Layer 2 of a small transformer language model trained on English Wikipedia (9 layers, counted from 0, width 64).
A neuron's activation on a vector x is squared ReLU(weights . x), where the dot is the dot product.

Input weights of the MLP neurons that the questions are about. A number n stands for (n - 500) times 0.0018.
n10: 475 508 673 435 430 659 669 500 481 681 657 574 653 525 552 652 461 361 446 271 508 421 347 422 252 594 536 491 588 486 577 402 498 532 309 290 440 385 458 483 226 437 623 409 559 450 479 695 369 351 527 444 569 407 667 543 436 724 644 463 510 413 297 618
n14: 405 312 587 572 516 445 578 538 327 646 457 578 403 366 463 610 394 318 542 486 438 507 373 575 671 490 643 474 584 410 728 725 365 553 521 457 456 538 519 452 614 426 339 546 409 427 420 581 582 451 727 376 398 466 572 539 392 582 684 412 528 521 661 295
n19: 288 480 307 362 651 407 405 454 469 496 590 668 267 484 499 669 532 349 510 595 477 456 703 665 678 424 504 349 270 234 661 382 430 321 328 466 481 627 465 622 494 449 390 504 472 442 493 788 586 447 499 456 426 519 356 451 435 728 662 521 495 577 746 410
n24: 472 202 742 518 469 681 379 602 204 296 339 515 459 435 608 432 498 168 562 514 306 524 463 670 579 565 562 395 357 437 574 769 568 460 217 259 422 628 589 605 519 554 265 471 557 403 706 553 481 472 457 267 363 448 405 610 607 682 666 560 575 580 462 505
n29: 487 313 413 357 561 258 455 572 278 688 530 745 491 308 524 488 693 418 390 436 584 704 429 509 299 719 497 403 508 518 589 503 610 488 442 511 264 593 385 435 317 201 677 567 664 465 492 487 289 644 609 600 636 389 639 583 786 430 709 454 499 559 407 567
n32: 383 555 557 421 675 620 268 456 489 527 467 646 587 520 132 526 445 472 589 461 663 524 449 564 575 418 592 577 734 296 731 525 336 558 566 373 548 358 400 527 503 587 297 449 538 343 481 452 434 544 503 569 618 640 404 458 701 532 561 415 708 537 369 365
n39: 371 527 642 475 379 691 446 407 546 493 630 543 549 442 425 449 665 465 563 357 438 500 795 530 501 604 624 430 438 402 501 332 418 593 344 157 550 256 538 703 313 323 416 633 476 392 643 686 415 623 426 577 689 464 464 516 530 489 620 525 491 423 607 399
n42: 452 571 700 572 322 560 368 482 360 529 461 496 636 273 570 802 501 298 314 345 512 463 760 456 502 647 439 488 558 431 497 568 536 498 498 376 375 473 350 509 558 517 320 340 610 544 585 540 217 422 559 622 432 660 350 623 653 432 478 485 677 353 515 556
n51: 432 238 425 355 599 805 473 485 427 549 715 781 375 596 524 515 382 349 475 421 348 408 674 831 318 504 679 478 603 496 791 378 354 540 457 328 366 552 256 556 243 440 614 533 528 308 486 432 305 552 594 738 594 461 524 568 746 463 560 383 702 694 540 324
n59: 370 524 701 472 551 701 441 698 341 537 509 508 333 738 607 567 377 594 514 434 486 704 581 355 377 330 547 379 529 526 341 835 293 367 634 269 301 461 359 534 564 431 560 386 945 459 586 308 271 606 491 542 503 485 539 552 524 558 600 461 404 439 784 326
n60: 475 497 521 493 669 581 427 594 407 382 419 386 612 503 498 539 501 272 536 411 299 631 345 669 361 234 634 557 399 264 407 724 451 326 490 505 404 223 565 483 633 493 657 442 541 304 507 819 670 661 599 399 324 688 432 536 538 599 539 459 570 552 745 388
n69: 288 652 500 641 574 555 557 477 550 492 523 732 546 413 613 508 624 261 407 505 358 434 655 676 628 393 711 532 284 453 409 405 369 568 457 406 496 537 541 664 610 346 410 508 765 432 452 505 539 380 492 469 506 593 506 345 525 746 565 502 557 528 375 345
n83: 386 663 600 335 611 259 645 894 545 483 408 504 549 509 397 499 599 470 611 353 523 624 511 488 462 603 395 382 444 425 677 371 282 643 609 375 418 265 159 444 463 553 488 430 388 430 578 549 627 568 674 381 455 567 346 427 499 436 584 540 385 589 674 592
n89: 557 480 381 557 545 453 433 553 486 623 469 451 554 525 268 711 482 639 483 285 610 533 685 550 374 376 547 522 658 670 423 485 376 141 592 620 315 459 318 594 287 799 556 363 728 199 532 600 361 445 366 710 491 490 506 505 627 548 505 573 580 624 714 293
n92: 536 396 346 437 522 538 459 607 312 443 468 778 246 768 260 635 502 414 646 533 600 628 868 708 461 260 586 289 355 309 465 451 312 369 350 640 475 588 473 371 478 377 388 151 765 201 391 775 625 425 739 600 572 473 464 570 397 540 602 677 561 572 498 629
n94: 330 375 397 482 582 446 408 434 393 487 479 627 449 503 419 564 460 419 324 489 434 832 470 629 554 475 382 441 394 267 643 721 617 375 315 620 302 649 333 360 569 589 630 492 441 185 508 648 474 636 499 471 575 583 450 560 415 464 859 416 465 547 579 468
n105: 528 484 518 480 755 343 388 407 397 570 596 605 502 485 546 757 584 414 528 524 486 559 512 463 302 759 379 439 505 501 591 579 485 621 548 455 393 527 172 451 423 392 472 516 597 506 576 476 376 695 399 618 462 541 603 963 412 432 466 574 493 454 487 336
n111: 477 444 558 593 508 433 394 589 164 565 643 735 417 567 525 462 442 508 379 484 432 437 511 423 441 487 419 301 197 303 540 569 520 351 271 617 586 461 585 376 478 364 525 264 702 227 565 666 548 350 535 738 609 526 441 750 618 715 730 436 659 523 458 529
n130: 525 365 616 439 489 327 445 372 409 534 448 718 621 503 403 444 585 539 312 193 502 510 595 403 290 583 547 554 582 292 575 496 373 661 719 499 337 378 502 287 444 575 580 575 737 606 544 573 373 544 422 720 511 431 561 731 506 392 600 504 631 470 349 387
n139: 553 340 576 498 415 533 265 568 252 393 455 604 558 330 307 472 462 385 514 247 486 528 424 618 383 793 578 556 661 523 661 726 540 331 694 427 508 303 242 496 275 524 604 520 626 560 400 634 235 580 634 538 465 445 442 475 539 615 563 596 481 529 623 469
n146: 525 523 479 514 627 304 595 556 463 621 482 532 435 684 640 536 720 418 343 587 657 747 640 576 593 443 447 444 247 450 577 725 306 542 323 758 239 105 340 463 510 509 577 325 632 453 496 406 436 666 647 422 597 483 281 509 329 699 552 589 591 404 458 602
n158: 476 485 748 374 254 604 548 681 528 557 426 474 533 640 354 654 611 484 480 531 197 414 563 466 358 601 497 380 589 536 365 594 441 373 519 330 584 118 552 470 393 543 467 593 579 339 547 663 248 475 268 472 537 674 418 429 536 562 603 753 554 527 484 644
n161: 400 534 394 597 517 554 552 471 481 560 575 523 603 375 468 411 544 427 611 543 301 676 671 625 409 346 718 512 566 607 282 639 117 467 809 502 385 739 560 375 389 473 374 306 543 252 872 344 495 498 529 624 539 413 560 431 624 353 662 489 508 583 341 462
n164: 262 723 459 506 361 381 557 425 233 596 355 584 572 366 365 501 675 438 443 524 462 586 504 500 487 367 599 336 402 526 509 603 448 554 301 401 481 454 451 494 551 717 390 525 530 469 741 685 645 443 725 621 496 532 387 311 789 601 626 634 397 615 716 555
n171: 356 458 377 540 317 681 608 481 524 573 340 754 475 564 234 526 611 602 332 546 554 572 651 424 501 374 606 476 397 488 505 466 126 675 691 453 431 424 570 382 285 314 473 508 437 465 625 501 348 753 272 690 494 325 376 486 717 547 473 531 804 627 333 445
n186: 533 574 309 474 483 478 613 678 440 621 684 539 406 471 385 724 411 586 403 404 492 350 727 507 449 459 671 214 446 514 494 365 575 592 529 537 428 516 319 468 258 485 422 503 592 199 557 482 385 710 439 728 415 303 584 636 645 769 502 747 626 424 288 336
n194: 462 607 613 584 317 534 372 587 314 365 359 437 530 628 429 624 332 424 474 505 254 435 403 608 432 405 874 494 765 550 719 531 531 308 576 397 352 704 364 584 535 400 525 437 603 361 482 525 411 813 535 693 415 453 541 456 408 724 518 209 465 572 517 440
n210: 216 501 781 730 599 465 394 389 636 588 550 565 495 570 307 560 608 483 405 213 703 403 529 385 495 491 552 453 516 535 477 583 507 701 661 431 523 414 241 341 376 621 492 502 548 230 793 582 293 644 384 492 565 203 290 750 430 468 538 420 416 502 557 590
n235: 433 486 482 642 530 556 642 582 510 454 581 604 330 621 417 450 555 452 429 499 411 670 786 831 188 461 519 373 314 521 517 451 342 487 286 485 446 594 628 406 333 580 398 637 852 356 519 376 632 526 657 391 515 407 497 367 368 655 490 712 373 711 391 496
n240: 400 342 660 524 583 278 380 522 463 623 619 414 384 359 529 680 680 598 405 392 531 856 420 571 473 581 396 499 414 538 513 583 475 402 715 568 341 382 371 485 559 767 644 312 463 505 523 578 486 454 607 394 394 623 525 578 483 449 540 546 557 441 713 426
n253: 588 661 737 715 486 530 326 470 571 390 551 460 565 571 340 491 673 606 518 410 721 646 672 626 368 276 519 420 618 373 427 537 467 389 465 314 304 398 465 461 628 730 487 216 674 281 524 519 661 605 434 540 501 539 464 414 233 509 507 622 419 561 655 455
n255: 449 440 789 601 287 488 421 585 354 451 247 552 557 444 514 448 485 396 442 239 504 504 554 386 632 655 573 481 605 588 597 379 373 304 566 221 457 567 518 718 495 354 617 570 726 473 445 559 514 704 569 484 420 389 377 546 396 306 571 630 615 713 623 591

Each question shows a token from some text and the vector x that enters the MLP there. A number n stands for (n - 500) times 0.0085.

"y": 589 549 162 397 503 549 646 421 471 497 604 426 435 518 643 442 263 504 740 810 534 452 630 372 612 538 534 629 459 353 677 403 668 548 532 460 467 589 507 589 434 620 512 335 194 590 324 496 562 506 476 454 441 490 483 585 467 505 387 481 470 295 497 672
Which of these neurons fires most? n19

"r": 588 617 349 392 440 292 391 603 679 562 497 411 427 637 358 465 399 839 547 490 560 433 351 427 466 373 516 442 582 663 404 135 558 714 611 697 593 640 575 399 602 491 704 533 398 516 410 476 530 466 407 527 618 573 496 421 573 534 366 428 449 350 463 545
The most active neuron and its activation: n186, at about 1.4

"t": 659 584 322 522 616 409 444 484 414 626 598 456 291 450 637 356 604 439 357 609 590 632 443 456 600 508 137 547 504 606 524 552 741 620 479 613 408 560 366 418 732 570 451 565 453 638 237 329 358 547 470 586 523 438 625 612 516 454 418 554 485 325 357 578
The most active neuron and its activation: n105, at about 11

"2": 431 641 297 328 573 687 468 420 600 535 502 484 461 313 439 436 573 772 537 400 575 315 437 450 604 464 416 519 587 490 577 534 562 452 575 549 735 465 587 440 571 541 322 629 337 663 470 375 569 588 536 453 458 655 596 378 518 471 274 254 734 243 555 583
Which of these neurons fires most? n32

".": 532 567 596 258 518 525 694 577 596 388 314 610 308 519 538 486 332 414 786 619 577 501 460 383 475 644 553 495 537 419 582 431 640 636 714 505 482 564 549 566 711 322 394 390 439 582 303 500 565 203 539 501 459 553 467 661 380 452 322 305 471 473 568 550
The three highest activations, in order: n14, n83, n92

" F": 415 462 320 612 515 671 428 308 561 375 427 315 521 458 524 439 465 605 580 570 534 342 334 475 613 351 553 437 525 620 407 437 692 546 551 455 585 450 625 555 535 465 540 743 345 606 637 553 507 431 438 696 516 414 471 483 253 522 123 569 617 498 640 739
Which of these neurons fires most? n210

"ap": 591 590 464 433 373 458 398 542 560 562 382 329 625 549 785 410 419 811 492 613 580 323 501 432 404 590 380 740 384 385 592 513 679 667 557 489 504 393 409 458 577 581 681 584 326 507 419 426 579 539 439 465 625 413 525 630 618 388 287 369 307 440 341 571
Which of these neurons fires most? n130

"es": 606 512 337 558 310 594 610 302 715 475 457 535 444 532 560 432 490 438 824 737 663 565 567 319 625 420 447 573 331 460 455 532 532 488 391 607 577 582 637 507 586 502 487 337 533 509 548 361 621 485 471 377 613 376 561 365 305 300 184 561 503 538 523 610
Which two neurons fire most, strongest first? n92, n253

"ou": 353 609 491 462 656 478 500 495 549 563 572 397 625 528 468 470 413 567 593 473 724 402 308 327 630 413 362 715 599 518 479 453 740 473 570 659 647 357 449 455 565 518 781 531 348 462 461 703 660 309 511 478 467 415 510 534 441 522 315 366 379 178 474 532
The most active neuron and its activation: n210, at about 3.4

"ig": 564 530 539 341 405 359 386 500 457 622 631 344 578 534 411 319 547 432 739 613 684 237 438 512 554 580 525 521 530 390 531 629 694 323 587 513 661 540 570 380 561 595 476 750 231 464 271 571 499 598 546 492 517 468 636 474 438 551 200 534 428 385 543 522
The most active neuron and its activation: n139, at about 1.4

" C": 464 354 423 625 691 478 553 424 561 442 509 320 511 432 427 425 495 753 510 421 459 360 466 548 568 332 451 463 390 548 457 257 591 692 533 612 513 512 735 538 541 686 495 788 569 540 275 379 587 490 517 527 465 292 451 521 531 418 181 525 545 513 721 600
The most active neuron and its activation: n235, at about 1.5

"un": 445 488 549 363 516 352 488 303 725 515 544 393 453 592 450 326 536 654 455 404 578 468 455 412 568 416 557 766 514 585 533 669 828 530 511 574 611 395 478 418 651 568 389 463 489 397 353 305 547 463 505 474 669 574 446 593 523 521 146 589 639 349 595 339
The three highest activations, in order: n32, n210, n240

" st": 695 655 491 559 483 522 532 677 584 482 512 531 665 549 298 215 604 616 648 690 486 248 402 546 311 406 428 491 515 640 401 491 698 575 549 499 475 380 529 386 541 481 494 690 476 731 296 570 474 561 562 590 330 300 376 545 435 411 371 479 505 469 300 547
Which of these neurons fires most? n130

";": 518 328 540 505 419 459 607 481 562 394 546 678 520 434 647 332 391 350 522 564 466 464 482 536 528 681 277 732 688 359 386 268 717 646 485 561 656 457 495 535 711 553 353 418 259 720 526 546 586 490 525 370 245 514 488 593 403 483 411 613 477 408 576 514
Which of these neurons fires most? n24

"ed": 706 510 516 434 410 568 392 320 534 467 410 474 423 515 552 321 454 457 766 501 392 521 463 449 636 448 435 685 324 389 353 500 602 284 528 476 719 643 556 759 623 444 488 342 521 622 325 378 595 720 489 268 506 558 539 388 512 447 425 598 752 497 547 525
Which two neurons fire most, strongest first? n255, n24

"am": 738 510 579 674 266 547 320 482 498 473 652 257 420 465 598 335 590 646 533 633 396 355 686 464 628 614 356 555 420 519 344 328 628 463 534 522 698 534 558 567 580 546 456 438 284 529 526 566 494 607 638 477 526 473 635 461 596 451 284 477 454 191 487 441
The most active neuron and its activation: n39, at about 2.2

"}": 582 488 361 468 431 618 695 462 795 368 510 467 503 603 404 534 591 559 627 558 536 510 466 471 547 369 338 606 450 402 426 340 647 588 563 511 616 472 582 350 399 586 470 321 620 483 765 511 596 362 627 312 483 453 550 589 401 234 155 390 528 591 567 591
Which of these neurons fires most? n92

" L": 511 520 579 599 453 576 491 482 365 379 539 482 367 454 473 252 624 664 584 680 553 553 236 415 514 333 403 322 416 563 482 521 607 670 489 766 576 590 500 595 597 538 564 655 681 590 497 301 506 392 517 530 514 337 312 382 441 470 190 545 564 605 679 419
The most active neuron and its activation: n235, at about 1.2

"ich": 530 546 423 534 575 563 522 546 667 623 816 428 470 641 432 477 404 482 623 546 654 340 651 480 388 419 552 675 540 499 526 467 624 523 549 425 520 661 351 256 445 410 714 591 371 667 374 440 465 332 491 591 567 426 544 371 383 316 147 431 548 593 364 471
Which of these neurons fires most? n51

"ot": 294 685 414 533 486 462 444 229 708 540 432 439 641 623 593 382 484 551 532 716 481 480 648 584 567 417 267 616 463 346 403 708 640 475 501 575 380 628 615 541 476 412 624 655 379 411 279 482 510 618 515 593 521 397 489 318 464 381 378 483 412 770 435 475
Which of these neurons fires most? n94

"ad": 664 582 473 400 486 324 403 495 422 618 620 513 455 333 633 241 543 568 641 358 547 557 591 430 627 559 304 502 422 615 499 694 712 410 414 740 429 683 247 490 620 589 319 551 559 564 512 356 558 563 481 585 455 497 588 573 354 479 396 402 639 369 264 485
The most active neuron and its activation: n105, at about 8.6

"ia": 525 540 433 433 356 501 496 453 613 427 386 331 474 396 544 485 587 399 704 708 484 401 512 334 765 522 695 776 399 414 509 467 471 516 494 560 479 671 575 661 513 546 481 259 450 665 410 608 730 455 541 372 405 658 551 508 467 386 222 445 393 351 635 456
Which two neurons fire most, strongest first? n19, n60

" s": 644 543 537 597 417 335 601 371 420 503 445 571 448 561 413 568 457 537 692 533 544 134 437 523 519 533 589 511 369 564 617 431 642 508 741 660 509 454 630 579 459 497 426 639 561 795 383 510 353 355 426 366 495 338 561 302 469 331 338 512 588 548 355 712
The most active neuron and its activation: n130, at about 0.18

"er": 392 497 241 496 604 475 589 342 569 714 671 392 429 375 416 438 355 591 744 473 613 394 541 494 469 434 416 613 609 646 319 428 726 282 489 722 673 668 654 579 350 614 504 384 528 426 347 389 536 526 534 459 457 512 656 535 535 423 357 572 551 387 358 487
The three highest activations, in order: n89, n186, n161

" ": 436 534 380 512 526 533 429 507 766 340 404 583 435 723 408 480 537 759 514 457 652 393 274 569 597 558 440 430 538 544 446 483 508 682 588 578 561 507 662 659 472 568 436 336 303 790 494 426 500 441 572 622 548 535 522 228 375 228 384 483 533 439 371 462
Which two neurons fire most, strongest first? n32, n171

"8": 409 621 480 436 567 599 470 442 743 559 451 377 506 473 418 469 565 630 614 626 452 489 453 504 500 484 344 504 646 593 384 523 524 573 552 603 732 572 670 474 592 449 322 400 326 705 515 369 537 596 500 417 457 637 391 187 677 372 174 290 470 393 589 607
The most active neuron and its activation: n32, at about 0.38

"d": 522 532 318 449 648 399 504 645 601 616 548 511 349 432 638 319 372 531 681 404 441 539 422 452 542 475 297 406 410 474 493 288 689 616 471 527 693 744 631 552 599 441 571 589 415 767 417 299 379 614 492 417 555 469 582 663 509 465 325 437 619 306 330 560
Which of these neurons fires most? n29

"est": 662 633 409 488 399 541 384 506 398 559 576 418 304 536 390 240 414 497 714 471 712 508 549 616 506 614 326 844 492 290 399 388 601 546 698 498 599 490 482 442 392 577 627 658 448 462 312 557 325 447 532 624 446 552 508 481 580 386 479 575 670 490 312 421
The most active neuron and its activation: n139, at about 7

" to": 586 329 327 371 556 415 629 535 501 283 452 426 652 560 529 456 581 240 570 649 513 622 466 316 515 452 402 765 398 463 371 503 622 536 648 575 368 710 647 619 713 428 594 644 429 545 315 493 433 627 396 470 317 620 648 540 451 337 454 523 489 379 410 589
Which of these neurons fires most? n60

"ist": 497 610 583 413 544 647 425 349 693 646 575 337 521 457 444 419 442 630 715 500 629 473 500 452 496 691 335 801 543 454 487 245 463 625 442 314 771 419 606 531 461 474 337 774 512 575 368 423 465 360 394 509 536 451 536 439 477 502 446 445 435 539 258 557
Which of these neurons fires most? n39

" |": 537 565 408 471 505 436 683 446 818 463 600 718 473 379 507 390 240 589 488 568 575 594 404 452 579 584 339 657 518 538 304 368 600 571 479 586 625 369 481 514 645 565 371 509 130 693 512 433 352 468 481 449 361 434 505 340 567 422 476 544 554 634 668 466
The most active neuron and its activation: n83, at about 0.37

"ro": 539 453 710 458 447 472 644 457 592 424 446 404 479 512 602 517 519 530 469 631 373 718 510 343 527 509 248 638 436 597 391 578 664 661 549 714 618 414 755 667 399 482 583 310 565 584 311 462 486 488 389 463 499 662 452 557 434 383 313 546 424 199 311 482
The three highest activations, in order: n146, n240, n158

"an": 538 590 684 393 529 386 343 346 776 779 734 526 304 662 592 348 435 589 537 548 501 341 442 365 347 589 578 486 557 530 380 623 588 679 542 541 461 521 414 281 591 499 531 513 445 610 499 395 505 520 394 457 582 441 681 466 430 501 209 574 453 384 562 356
The most active neuron and its activation: n105, at about 7.5

" the": 426 462 401 484 577 561 392 573 361 331 740 517 640 499 344 266 488 726 673 670 508 529 538 557 305 522 417 719 337 495 342 709 598 407 523 517 538 763 673 601 538 543 434 613 400 597 452 669 327 390 379 490 408 465 391 377 491 432 350 434 585 487 517 503
The three highest activations, in order: n24, n161, n139

"at": 378 513 397 370 561 433 394 255 567 642 500 445 577 471 655 477 444 669 462 620 577 480 660 450 612 582 299 644 516 403 240 443 525 580 669 574 538 738 686 426 470 397 361 778 459 514 534 470 469 527 543 613 624 464 479 443 464 332 419 442 495 511 140 577
The three highest activations, in order: n161, n171, n130

"ic": 664 643 607 548 522 605 275 297 651 514 370 359 614 506 559 557 504 444 422 460 471 275 487 594 313 547 476 769 653 586 515 496 500 549 529 542 761 632 645 550 456 434 555 516 463 538 205 405 654 526 502 376 359 379 475 636 328 570 434 441 320 399 629 389
Which of these neurons fires most? n194

"z": 628 539 373 566 392 501 446 436 574 557 391 400 505 465 588 523 494 329 604 501 543 275 461 438 746 451 467 602 450 690 556 495 598 446 550 520 729 775 342 779 475 412 540 426 302 568 336 420 702 569 611 372 453 514 398 399 502 474 231 470 481 506 727 385
The most active neuron and its activation: n255, at about 3.1

"i": 564 548 353 557 504 412 363 476 695 442 565 480 527 261 628 411 643 470 550 722 492 462 627 532 621 405 463 550 529 489 510 356 519 421 485 656 558 706 519 796 547 562 481 449 447 661 482 502 651 235 441 392 400 786 528 369 420 286 275 498 430 333 475 486
The most active neuron and its activation: n69, at about 4.1

" ch": 569 509 382 599 546 627 590 583 405 339 494 407 661 579 319 323 544 745 482 569 343 355 440 536 271 383 553 573 498 417 445 433 800 499 772 553 644 524 452 447 602 447 453 574 583 751 392 541 636 428 496 361 524 419 393 585 402 409 251 439 631 528 406 540
The three highest activations, in order: n130, n60, n194

" th": 566 502 326 442 740 520 441 494 384 405 669 438 666 667 363 311 444 400 517 421 501 389 313 514 529 561 536 575 361 534 287 307 712 348 724 635 639 612 406 648 564 536 504 662 512 696 515 494 447 514 495 537 333 527 412 514 547 654 328 310 519 476 397 660
Which of these neurons fires most? n139